Layer 8 of a small transformer language model trained on English Wikipedia (13 layers, counted from 0, width 64).
Take only the direct path to the model's output, skipping the later layers: a vector added to the residual stream pushes a token's score in proportion to its dot product with that token's output vector.

Output vectors of the tokens that the questions are about. A number n stands for (n - 128) times 0.022.
"wards": 156, 218, 172, 154, 135, 209, 113, 171, 127, 82, 143, 74, 73, 153, 121, 124, 119, 151, 102, 103, 182, 130, 160, 91, 132, 130, 107, 155, 141, 117, 90, 112, 108, 106, 133, 170, 121, 110, 148, 54, 146, 108, 107, 128, 115, 89, 78, 132, 104, 173, 120, 114, 108, 111, 153, 210, 110, 169, 121, 91, 93, 150, 160, 106
"idae": 151, 202, 194, 134, 163, 104, 94, 119, 180, 89, 115, 144, 91, 116, 145, 84, 132, 132, 57, 52, 76, 119, 131, 96, 172, 152, 203, 136, 153, 160, 124, 100, 113, 131, 113, 142, 80, 125, 120, 73, 149, 160, 97, 141, 222, 105, 103, 122, 79, 132, 167, 156, 63, 192, 120, 143, 113, 109, 129, 190, 96, 151, 149, 90
"ony": 127, 164, 214, 109, 116, 106, 135, 106, 222, 103, 148, 144, 153, 121, 167, 79, 154, 164, 106, 178, 108, 148, 129, 114, 155, 132, 154, 114, 111, 156, 139, 142, 144, 61, 94, 119, 127, 112, 98, 120, 147, 117, 100, 125, 132, 155, 113, 94, 149, 157, 94, 70, 95, 112, 142, 161, 121, 124, 123, 145, 114, 65, 151, 90
"ground": 173, 249, 168, 123, 148, 122, 178, 81, 181, 129, 154, 128, 135, 182, 119, 39, 104, 83, 162, 46, 165, 147, 163, 116, 143, 110, 155, 119, 181, 107, 126, 142, 187, 94, 54, 138, 150, 119, 102, 109, 159, 132, 93, 99, 115, 83, 120, 100, 100, 146, 138, 118, 79, 106, 112, 169, 118, 163, 115, 83, 68, 147, 155, 140
"cent": 157, 121, 177, 78, 163, 103, 122, 131, 132, 158, 117, 182, 56, 88, 139, 133, 156, 107, 117, 162, 148, 163, 92, 105, 146, 95, 161, 140, 192, 158, 120, 144, 100, 92, 131, 162, 146, 146, 132, 147, 145, 120, 114, 75, 164, 79, 154, 94, 117, 47, 127, 130, 117, 109, 82, 173, 120, 73, 123, 145, 109, 131, 184, 139
"shire": 107, 212, 146, 104, 141, 107, 66, 171, 135, 150, 130, 127, 143, 158, 126, 135, 72, 102, 149, 54, 132, 93, 129, 83, 147, 76, 133, 190, 141, 137, 122, 108, 124, 73, 94, 132, 101, 194, 120, 170, 182, 132, 102, 117, 132, 161, 92, 163, 160, 98, 83, 122, 109, 163, 154, 208, 133, 104, 125, 172, 31, 146, 155, 111
"p": 163, 165, 139, 143, 149, 94, 140, 87, 96, 160, 167, 130, 139, 86, 157, 179, 100, 151, 137, 161, 134, 152, 120, 130, 150, 115, 116, 133, 127, 103, 116, 127, 91, 135, 93, 139, 141, 106, 159, 152, 120, 144, 138, 119, 119, 113, 162, 119, 85, 118, 146, 140, 91, 91, 145, 125, 121, 94, 131, 97, 135, 122, 118, 120
"minist": 178, 115, 177, 88, 170, 99, 131, 238, 112, 90, 83, 101, 111, 133, 150, 118, 133, 105, 89, 91, 141, 158, 178, 58, 174, 110, 204, 149, 115, 176, 96, 83, 174, 122, 109, 139, 113, 162, 95, 119, 117, 119, 106, 104, 146, 68, 146, 101, 115, 53, 146, 117, 148, 109, 103, 142, 101, 167, 112, 125, 122, 228, 209, 102
" law": 165, 127, 152, 103, 109, 116, 147, 153, 141, 118, 126, 148, 106, 162, 134, 142, 143, 114, 112, 114, 120, 102, 139, 137, 135, 82, 93, 128, 95, 143, 118, 108, 160, 145, 129, 151, 144, 139, 117, 147, 127, 171, 125, 100, 139, 108, 144, 108, 71, 125, 80, 112, 159, 137, 123, 132, 178, 135, 125, 111, 109, 171, 134, 103
"ican": 152, 148, 188, 95, 155, 105, 184, 155, 137, 109, 128, 138, 156, 174, 88, 165, 95, 149, 131, 63, 73, 84, 133, 109, 183, 176, 168, 149, 123, 155, 119, 97, 131, 80, 101, 122, 156, 102, 61, 130, 151, 81, 109, 159, 205, 115, 99, 76, 147, 97, 104, 117, 92, 175, 116, 142, 146, 118, 118, 168, 86, 91, 182, 133
"red": 149, 141, 105, 96, 104, 151, 91, 133, 158, 138, 155, 114, 148, 120, 73, 156, 88, 151, 145, 97, 129, 180, 163, 117, 152, 106, 110, 80, 118, 132, 208, 109, 95, 112, 114, 159, 102, 160, 130, 128, 103, 132, 129, 77, 126, 141, 120, 154, 173, 102, 108, 103, 99, 113, 132, 160, 140, 128, 126, 133, 96, 105, 223, 152
"her": 157, 143, 111, 132, 125, 138, 114, 138, 98, 103, 170, 180, 127, 114, 152, 121, 143, 156, 118, 101, 172, 172, 110, 119, 144, 100, 114, 122, 65, 174, 129, 115, 118, 106, 169, 132, 103, 122, 71, 94, 139, 155, 126, 71, 158, 99, 139, 95, 202, 114, 98, 79, 83, 172, 155, 154, 107, 121, 129, 151, 141, 129, 142, 143
" classification": 148, 141, 179, 149, 160, 136, 155, 116, 98, 115, 109, 217, 56, 109, 133, 63, 194, 94, 173, 120, 123, 147, 149, 79, 157, 134, 161, 149, 180, 137, 153, 86, 98, 174, 146, 120, 101, 141, 108, 95, 161, 90, 101, 131, 126, 109, 114, 108, 97, 142, 104, 151, 131, 140, 99, 154, 131, 88, 120, 146, 80, 154, 112, 99
"den": 163, 176, 119, 116, 147, 109, 82, 150, 186, 206, 142, 85, 154, 121, 120, 110, 146, 120, 96, 113, 189, 157, 151, 84, 162, 94, 165, 143, 138, 145, 155, 115, 85, 92, 122, 111, 130, 104, 101, 165, 134, 137, 99, 147, 119, 84, 103, 148, 161, 154, 81, 50, 86, 153, 110, 183, 57, 143, 121, 127, 61, 148, 175, 137
"me": 128, 168, 139, 111, 154, 82, 131, 89, 112, 163, 97, 99, 138, 131, 164, 167, 158, 139, 69, 153, 165, 148, 161, 93, 172, 127, 154, 131, 161, 94, 151, 115, 63, 126, 140, 147, 151, 147, 176, 157, 128, 106, 100, 134, 121, 122, 72, 148, 100, 114, 91, 141, 98, 118, 110, 140, 115, 115, 129, 121, 97, 122, 148, 133
"ordin": 129, 161, 99, 126, 83, 146, 147, 124, 118, 145, 101, 158, 121, 148, 150, 125, 140, 97, 102, 110, 126, 91, 112, 138, 138, 88, 161, 96, 73, 160, 196, 123, 189, 136, 121, 166, 74, 137, 121, 120, 126, 109, 133, 108, 145, 125, 125, 124, 153, 124, 72, 134, 112, 111, 143, 162, 78, 117, 109, 161, 118, 199, 150, 160
" K": 134, 144, 111, 159, 120, 129, 122, 132, 125, 123, 142, 119, 175, 95, 120, 129, 139, 142, 123, 129, 108, 110, 116, 156, 116, 136, 108, 147, 120, 119, 117, 107, 108, 123, 164, 133, 115, 123, 141, 130, 110, 121, 116, 118, 106, 141, 151, 115, 117, 152, 143, 85, 167, 141, 113, 113, 133, 130, 138, 127, 159, 130, 131, 125
"ion": 137, 115, 85, 116, 104, 149, 139, 98, 206, 103, 140, 173, 83, 170, 122, 155, 161, 106, 102, 89, 120, 128, 129, 136, 133, 78, 143, 113, 171, 129, 108, 175, 78, 114, 115, 111, 120, 113, 96, 165, 117, 121, 133, 154, 178, 141, 141, 98, 132, 125, 124, 107, 126, 145, 153, 177, 96, 152, 128, 129, 84, 120, 138, 145
"c": 137, 200, 146, 138, 114, 97, 129, 114, 82, 149, 143, 112, 115, 109, 148, 179, 140, 113, 118, 136, 129, 178, 94, 128, 134, 108, 118, 119, 138, 113, 108, 122, 108, 158, 116, 132, 112, 111, 175, 177, 106, 139, 124, 162, 142, 130, 131, 94, 140, 117, 151, 92, 110, 106, 148, 106, 120, 96, 131, 93, 146, 100, 162, 148
"mer": 145, 165, 152, 113, 171, 104, 107, 140, 166, 134, 136, 98, 123, 124, 166, 209, 126, 119, 129, 147, 149, 102, 132, 104, 164, 71, 178, 121, 109, 101, 120, 92, 88, 126, 140, 142, 109, 146, 111, 129, 132, 110, 114, 128, 86, 133, 85, 145, 135, 162, 60, 131, 92, 141, 130, 195, 110, 129, 128, 62, 122, 99, 230, 127
"|---": 167, 184, 167, 55, 170, 148, 65, 167, 184, 156, 75, 154, 73, 178, 108, 75, 109, 123, 141, 72, 122, 97, 175, 54, 199, 73, 214, 161, 131, 167, 176, 68, 135, 143, 130, 165, 76, 194, 91, 97, 202, 93, 69, 119, 201, 97, 72, 87, 92, 130, 117, 85, 66, 165, 82, 245, 117, 177, 62, 163, 72, 173, 151, 117
"} |": 124, 152, 152, 109, 111, 128, 120, 124, 108, 93, 96, 128, 73, 204, 118, 91, 107, 125, 127, 136, 146, 119, 196, 106, 130, 139, 181, 92, 123, 139, 186, 126, 149, 136, 135, 125, 99, 160, 130, 110, 169, 110, 114, 158, 157, 160, 97, 106, 120, 162, 171, 106, 43, 115, 105, 136, 121, 127, 112, 115, 149, 123, 86, 177
"ine": 118, 91, 85, 112, 161, 119, 127, 95, 141, 110, 162, 101, 114, 141, 156, 192, 83, 128, 93, 108, 127, 142, 162, 140, 150, 162, 122, 153, 136, 118, 130, 154, 123, 90, 62, 126, 120, 145, 115, 157, 113, 122, 126, 180, 156, 93, 122, 117, 96, 178, 115, 125, 121, 149, 124, 162, 146, 116, 134, 164, 92, 138, 110, 117
"ale": 123, 98, 167, 99, 148, 116, 94, 113, 108, 134, 124, 123, 103, 98, 160, 145, 125, 152, 124, 122, 92, 173, 124, 154, 141, 140, 145, 110, 114, 136, 145, 138, 116, 92, 121, 91, 152, 103, 133, 150, 151, 134, 119, 157, 158, 98, 97, 145, 80, 123, 94, 166, 102, 154, 147, 173, 143, 169, 127, 140, 83, 117, 145, 123

Each question shows what one neuron of this layer's MLP adds at an activation of 1. A number n stands for (n - 128) times 0.017.

n175: 171, 137, 160, 118, 159, 108, 100, 107, 127, 67, 144, 197, 129, 101, 107, 132, 110, 85, 140, 131, 161, 79, 118, 127, 81, 124, 184, 113, 122, 122, 125, 120, 143, 125, 101, 164, 143, 111, 134, 124, 108, 145, 148, 150, 89, 124, 138, 157, 124, 155, 108, 88, 136, 134, 165, 116, 103, 138, 151, 145, 133, 108, 116, 134
Pushed down most: "me"

n138: 125, 117, 112, 102, 149, 158, 75, 112, 75, 130, 104, 171, 114, 159, 110, 104, 108, 211, 102, 110, 117, 161, 130, 136, 145, 96, 130, 108, 123, 107, 105, 148, 124, 152, 152, 162, 94, 151, 114, 146, 111, 115, 142, 96, 131, 130, 138, 142, 175, 160, 95, 138, 154, 156, 158, 77, 129, 127, 118, 148, 126, 133, 126, 134
Which three tokens does it push up most, strongest first? "her", "red", "ordin"

n205: 90, 145, 152, 121, 134, 92, 129, 158, 119, 90, 156, 115, 137, 109, 178, 127, 109, 132, 93, 142, 144, 143, 134, 119, 114, 139, 153, 115, 166, 153, 104, 133, 139, 82, 127, 90, 113, 61, 155, 109, 121, 105, 100, 130, 175, 161, 113, 151, 124, 93, 150, 171, 109, 139, 120, 126, 139, 131, 133, 146, 93, 154, 144, 156
Which of these tokens does it push up most? "idae"

n61: 91, 161, 103, 126, 191, 133, 123, 134, 159, 122, 172, 169, 118, 117, 148, 169, 151, 126, 129, 115, 141, 108, 153, 143, 101, 105, 82, 108, 117, 118, 118, 125, 115, 126, 86, 113, 101, 143, 143, 141, 89, 95, 121, 146, 132, 141, 111, 110, 99, 117, 138, 112, 137, 133, 137, 133, 151, 115, 123, 119, 145, 141, 123, 126
Which two tokens does it push up most, strongest first? "ine", "ion"

n29: 126, 105, 139, 125, 102, 147, 97, 142, 116, 114, 103, 103, 108, 112, 108, 115, 130, 156, 154, 112, 131, 139, 128, 136, 131, 136, 142, 122, 148, 148, 128, 140, 110, 98, 129, 109, 125, 95, 119, 160, 154, 118, 111, 137, 135, 108, 138, 148, 146, 141, 131, 163, 105, 169, 141, 143, 135, 156, 62, 139, 97, 124, 171, 141
Which of these tokens does it push up most? "ale"

n127: 105, 117, 137, 131, 132, 104, 103, 103, 127, 125, 158, 133, 101, 107, 119, 157, 131, 116, 137, 142, 106, 144, 108, 113, 124, 126, 125, 140, 111, 131, 138, 131, 114, 113, 170, 103, 124, 128, 170, 113, 130, 123, 139, 135, 150, 148, 107, 137, 118, 167, 123, 152, 161, 142, 129, 125, 156, 153, 86, 150, 128, 130, 131, 85
Which of these tokens does it push up most? "ale"

n185: 165, 122, 114, 105, 120, 126, 108, 156, 125, 108, 146, 117, 150, 102, 122, 94, 107, 152, 123, 136, 97, 102, 127, 129, 142, 120, 123, 169, 117, 140, 112, 113, 103, 125, 125, 136, 125, 153, 115, 153, 117, 118, 147, 150, 153, 150, 110, 151, 104, 155, 132, 149, 141, 130, 144, 159, 109, 101, 165, 106, 132, 64, 136, 126
Pushed down most: "ground"

n165: 163, 113, 142, 137, 125, 101, 105, 123, 118, 159, 132, 153, 133, 153, 107, 146, 110, 165, 159, 175, 115, 109, 69, 138, 136, 83, 97, 111, 120, 151, 107, 140, 153, 151, 116, 129, 149, 106, 81, 117, 128, 103, 123, 117, 127, 143, 149, 93, 192, 144, 146, 139, 112, 134, 147, 115, 132, 175, 122, 122, 109, 111, 85, 135
Which of these tokens does it push up most? "her"

n245: 117, 129, 167, 97, 83, 107, 129, 117, 146, 128, 136, 122, 137, 123, 116, 120, 76, 114, 147, 96, 127, 127, 132, 111, 100, 123, 118, 110, 111, 152, 187, 138, 134, 118, 125, 128, 147, 150, 96, 144, 118, 129, 112, 151, 123, 146, 149, 136, 165, 114, 146, 117, 127, 152, 136, 151, 109, 157, 138, 117, 114, 108, 129, 156
Which two tokens does it push up most, strongest first? "red", "shire"

n15: 114, 144, 117, 132, 132, 116, 135, 110, 107, 139, 108, 186, 128, 114, 138, 140, 131, 142, 127, 92, 135, 103, 132, 112, 171, 132, 132, 112, 149, 128, 127, 139, 159, 152, 150, 114, 135, 132, 83, 113, 107, 132, 124, 203, 130, 95, 141, 120, 183, 98, 132, 131, 134, 103, 112, 129, 145, 144, 134, 91, 108, 100, 111, 141
Which two tokens does it push up most, strongest first? "ican", " classification"

n95: 146, 136, 121, 130, 139, 123, 124, 121, 160, 146, 159, 145, 146, 153, 116, 130, 130, 103, 120, 100, 126, 129, 109, 137, 138, 121, 151, 128, 107, 116, 87, 133, 109, 110, 185, 153, 162, 131, 118, 136, 132, 128, 158, 123, 119, 93, 120, 90, 143, 157, 88, 104, 104, 134, 119, 112, 104, 98, 133, 113, 109, 169, 136, 138
Which of these tokens does it push up most? "den"

n21: 103, 118, 107, 121, 158, 171, 145, 143, 134, 113, 106, 115, 134, 157, 150, 138, 107, 105, 120, 126, 128, 98, 120, 144, 99, 129, 128, 105, 140, 141, 149, 154, 126, 132, 114, 114, 105, 154, 131, 132, 119, 133, 141, 126, 129, 115, 122, 140, 118, 122, 160, 146, 100, 139, 102, 144, 120, 124, 118, 133, 127, 124, 114, 143
Which of these tokens does it push up most? "} |"

n24: 112, 144, 123, 119, 126, 133, 146, 130, 110, 93, 111, 143, 112, 121, 100, 145, 153, 100, 120, 113, 94, 109, 148, 94, 137, 90, 94, 98, 168, 138, 140, 121, 127, 167, 158, 160, 115, 115, 131, 125, 144, 98, 146, 144, 114, 113, 119, 129, 84, 141, 157, 111, 137, 131, 112, 180, 145, 160, 167, 143, 133, 141, 155, 152
Which of these tokens does it push up most? "|---"

n170: 145, 123, 167, 108, 111, 150, 82, 130, 146, 122, 114, 124, 144, 101, 162, 156, 131, 79, 97, 133, 145, 133, 128, 116, 95, 155, 96, 150, 151, 135, 79, 108, 129, 98, 112, 127, 150, 91, 169, 117, 145, 149, 134, 135, 74, 130, 124, 146, 126, 107, 112, 147, 177, 111, 126, 143, 149, 143, 162, 132, 113, 107, 128, 130
Which of these tokens does it push up most? "wards"

n232: 148, 144, 125, 133, 148, 115, 125, 106, 131, 159, 96, 155, 123, 140, 152, 112, 133, 96, 111, 141, 101, 111, 126, 177, 126, 106, 138, 166, 93, 147, 69, 102, 112, 172, 139, 106, 97, 103, 116, 110, 135, 85, 115, 109, 139, 149, 108, 142, 99, 133, 162, 114, 132, 121, 149, 151, 148, 122, 162, 146, 149, 102, 141, 142
Which of these tokens does it push up most? "idae"

n189: 130, 137, 117, 102, 158, 151, 145, 128, 97, 163, 96, 132, 118, 167, 79, 95, 153, 156, 126, 124, 109, 146, 105, 132, 78, 120, 104, 139, 162, 150, 105, 151, 112, 166, 117, 119, 106, 140, 147, 129, 166, 141, 100, 120, 128, 122, 95, 127, 68, 138, 132, 145, 146, 126, 130, 97, 122, 117, 112, 146, 153, 99, 138, 142
Pushed down most: "mer"

n148: 131, 80, 155, 111, 111, 117, 143, 145, 185, 145, 131, 161, 148, 121, 106, 116, 141, 108, 112, 145, 97, 147, 143, 131, 150, 128, 134, 126, 130, 119, 121, 134, 119, 113, 148, 111, 126, 97, 105, 121, 125, 127, 128, 106, 135, 110, 141, 126, 138, 118, 119, 134, 116, 130, 134, 178, 96, 138, 124, 114, 162, 111, 108, 131
Which two tokens does it push up most, strongest first? "ony", "ion"

n216: 175, 129, 113, 96, 98, 108, 128, 136, 144, 109, 113, 129, 112, 122, 154, 156, 144, 139, 143, 122, 99, 106, 144, 117, 133, 124, 100, 119, 99, 111, 138, 117, 166, 144, 123, 139, 135, 139, 115, 153, 126, 166, 136, 146, 112, 99, 133, 110, 141, 100, 106, 97, 143, 137, 119, 119, 160, 185, 116, 113, 159, 143, 111, 144
Which of these tokens does it push up most? " law"

n36: 160, 135, 101, 132, 135, 113, 96, 139, 175, 146, 135, 109, 149, 57, 162, 99, 169, 163, 101, 133, 92, 121, 113, 127, 119, 167, 121, 120, 140, 115, 95, 129, 115, 124, 140, 146, 130, 125, 192, 147, 94, 141, 159, 134, 137, 101, 127, 133, 176, 138, 113, 84, 143, 130, 138, 120, 112, 145, 114, 121, 99, 108, 138, 129
Pushed down most: "} |"

n46: 121, 105, 145, 115, 146, 123, 134, 122, 189, 131, 127, 131, 121, 118, 174, 150, 124, 119, 131, 127, 140, 106, 147, 124, 151, 148, 135, 112, 142, 138, 107, 98, 127, 114, 160, 118, 99, 129, 84, 115, 118, 117, 138, 133, 128, 99, 131, 135, 138, 146, 84, 121, 107, 161, 136, 134, 120, 123, 127, 145, 135, 105, 149, 109
Which of these tokens does it push up most? "mer"

n5: 108, 118, 146, 145, 107, 122, 176, 135, 121, 144, 115, 96, 111, 152, 192, 129, 146, 153, 141, 102, 139, 130, 107, 157, 136, 115, 98, 161, 134, 146, 106, 95, 106, 133, 91, 106, 129, 178, 138, 150, 117, 109, 127, 126, 130, 97, 147, 145, 89, 154, 110, 129, 98, 131, 115, 105, 103, 127, 114, 130, 149, 137, 138, 110
Pushed down most: "red"

n73: 136, 95, 157, 132, 118, 104, 117, 124, 105, 150, 89, 101, 180, 144, 127, 151, 118, 135, 122, 119, 119, 106, 128, 117, 98, 151, 131, 154, 137, 132, 115, 158, 82, 157, 115, 135, 147, 166, 138, 133, 99, 116, 127, 128, 111, 122, 136, 140, 124, 164, 149, 178, 135, 101, 92, 95, 126, 144, 152, 105, 135, 116, 124, 153
Which of these tokens does it push up most? "me"

n90: 121, 99, 138, 143, 118, 129, 160, 132, 144, 143, 122, 168, 172, 135, 131, 108, 121, 119, 114, 137, 115, 88, 119, 123, 122, 73, 131, 116, 125, 123, 156, 122, 152, 142, 187, 160, 100, 121, 131, 116, 103, 135, 148, 94, 145, 140, 127, 142, 117, 160, 124, 121, 138, 129, 132, 110, 125, 132, 135, 93, 105, 140, 109, 142
Which three tokens does it push up most, strongest first? "ordin", " law", " K"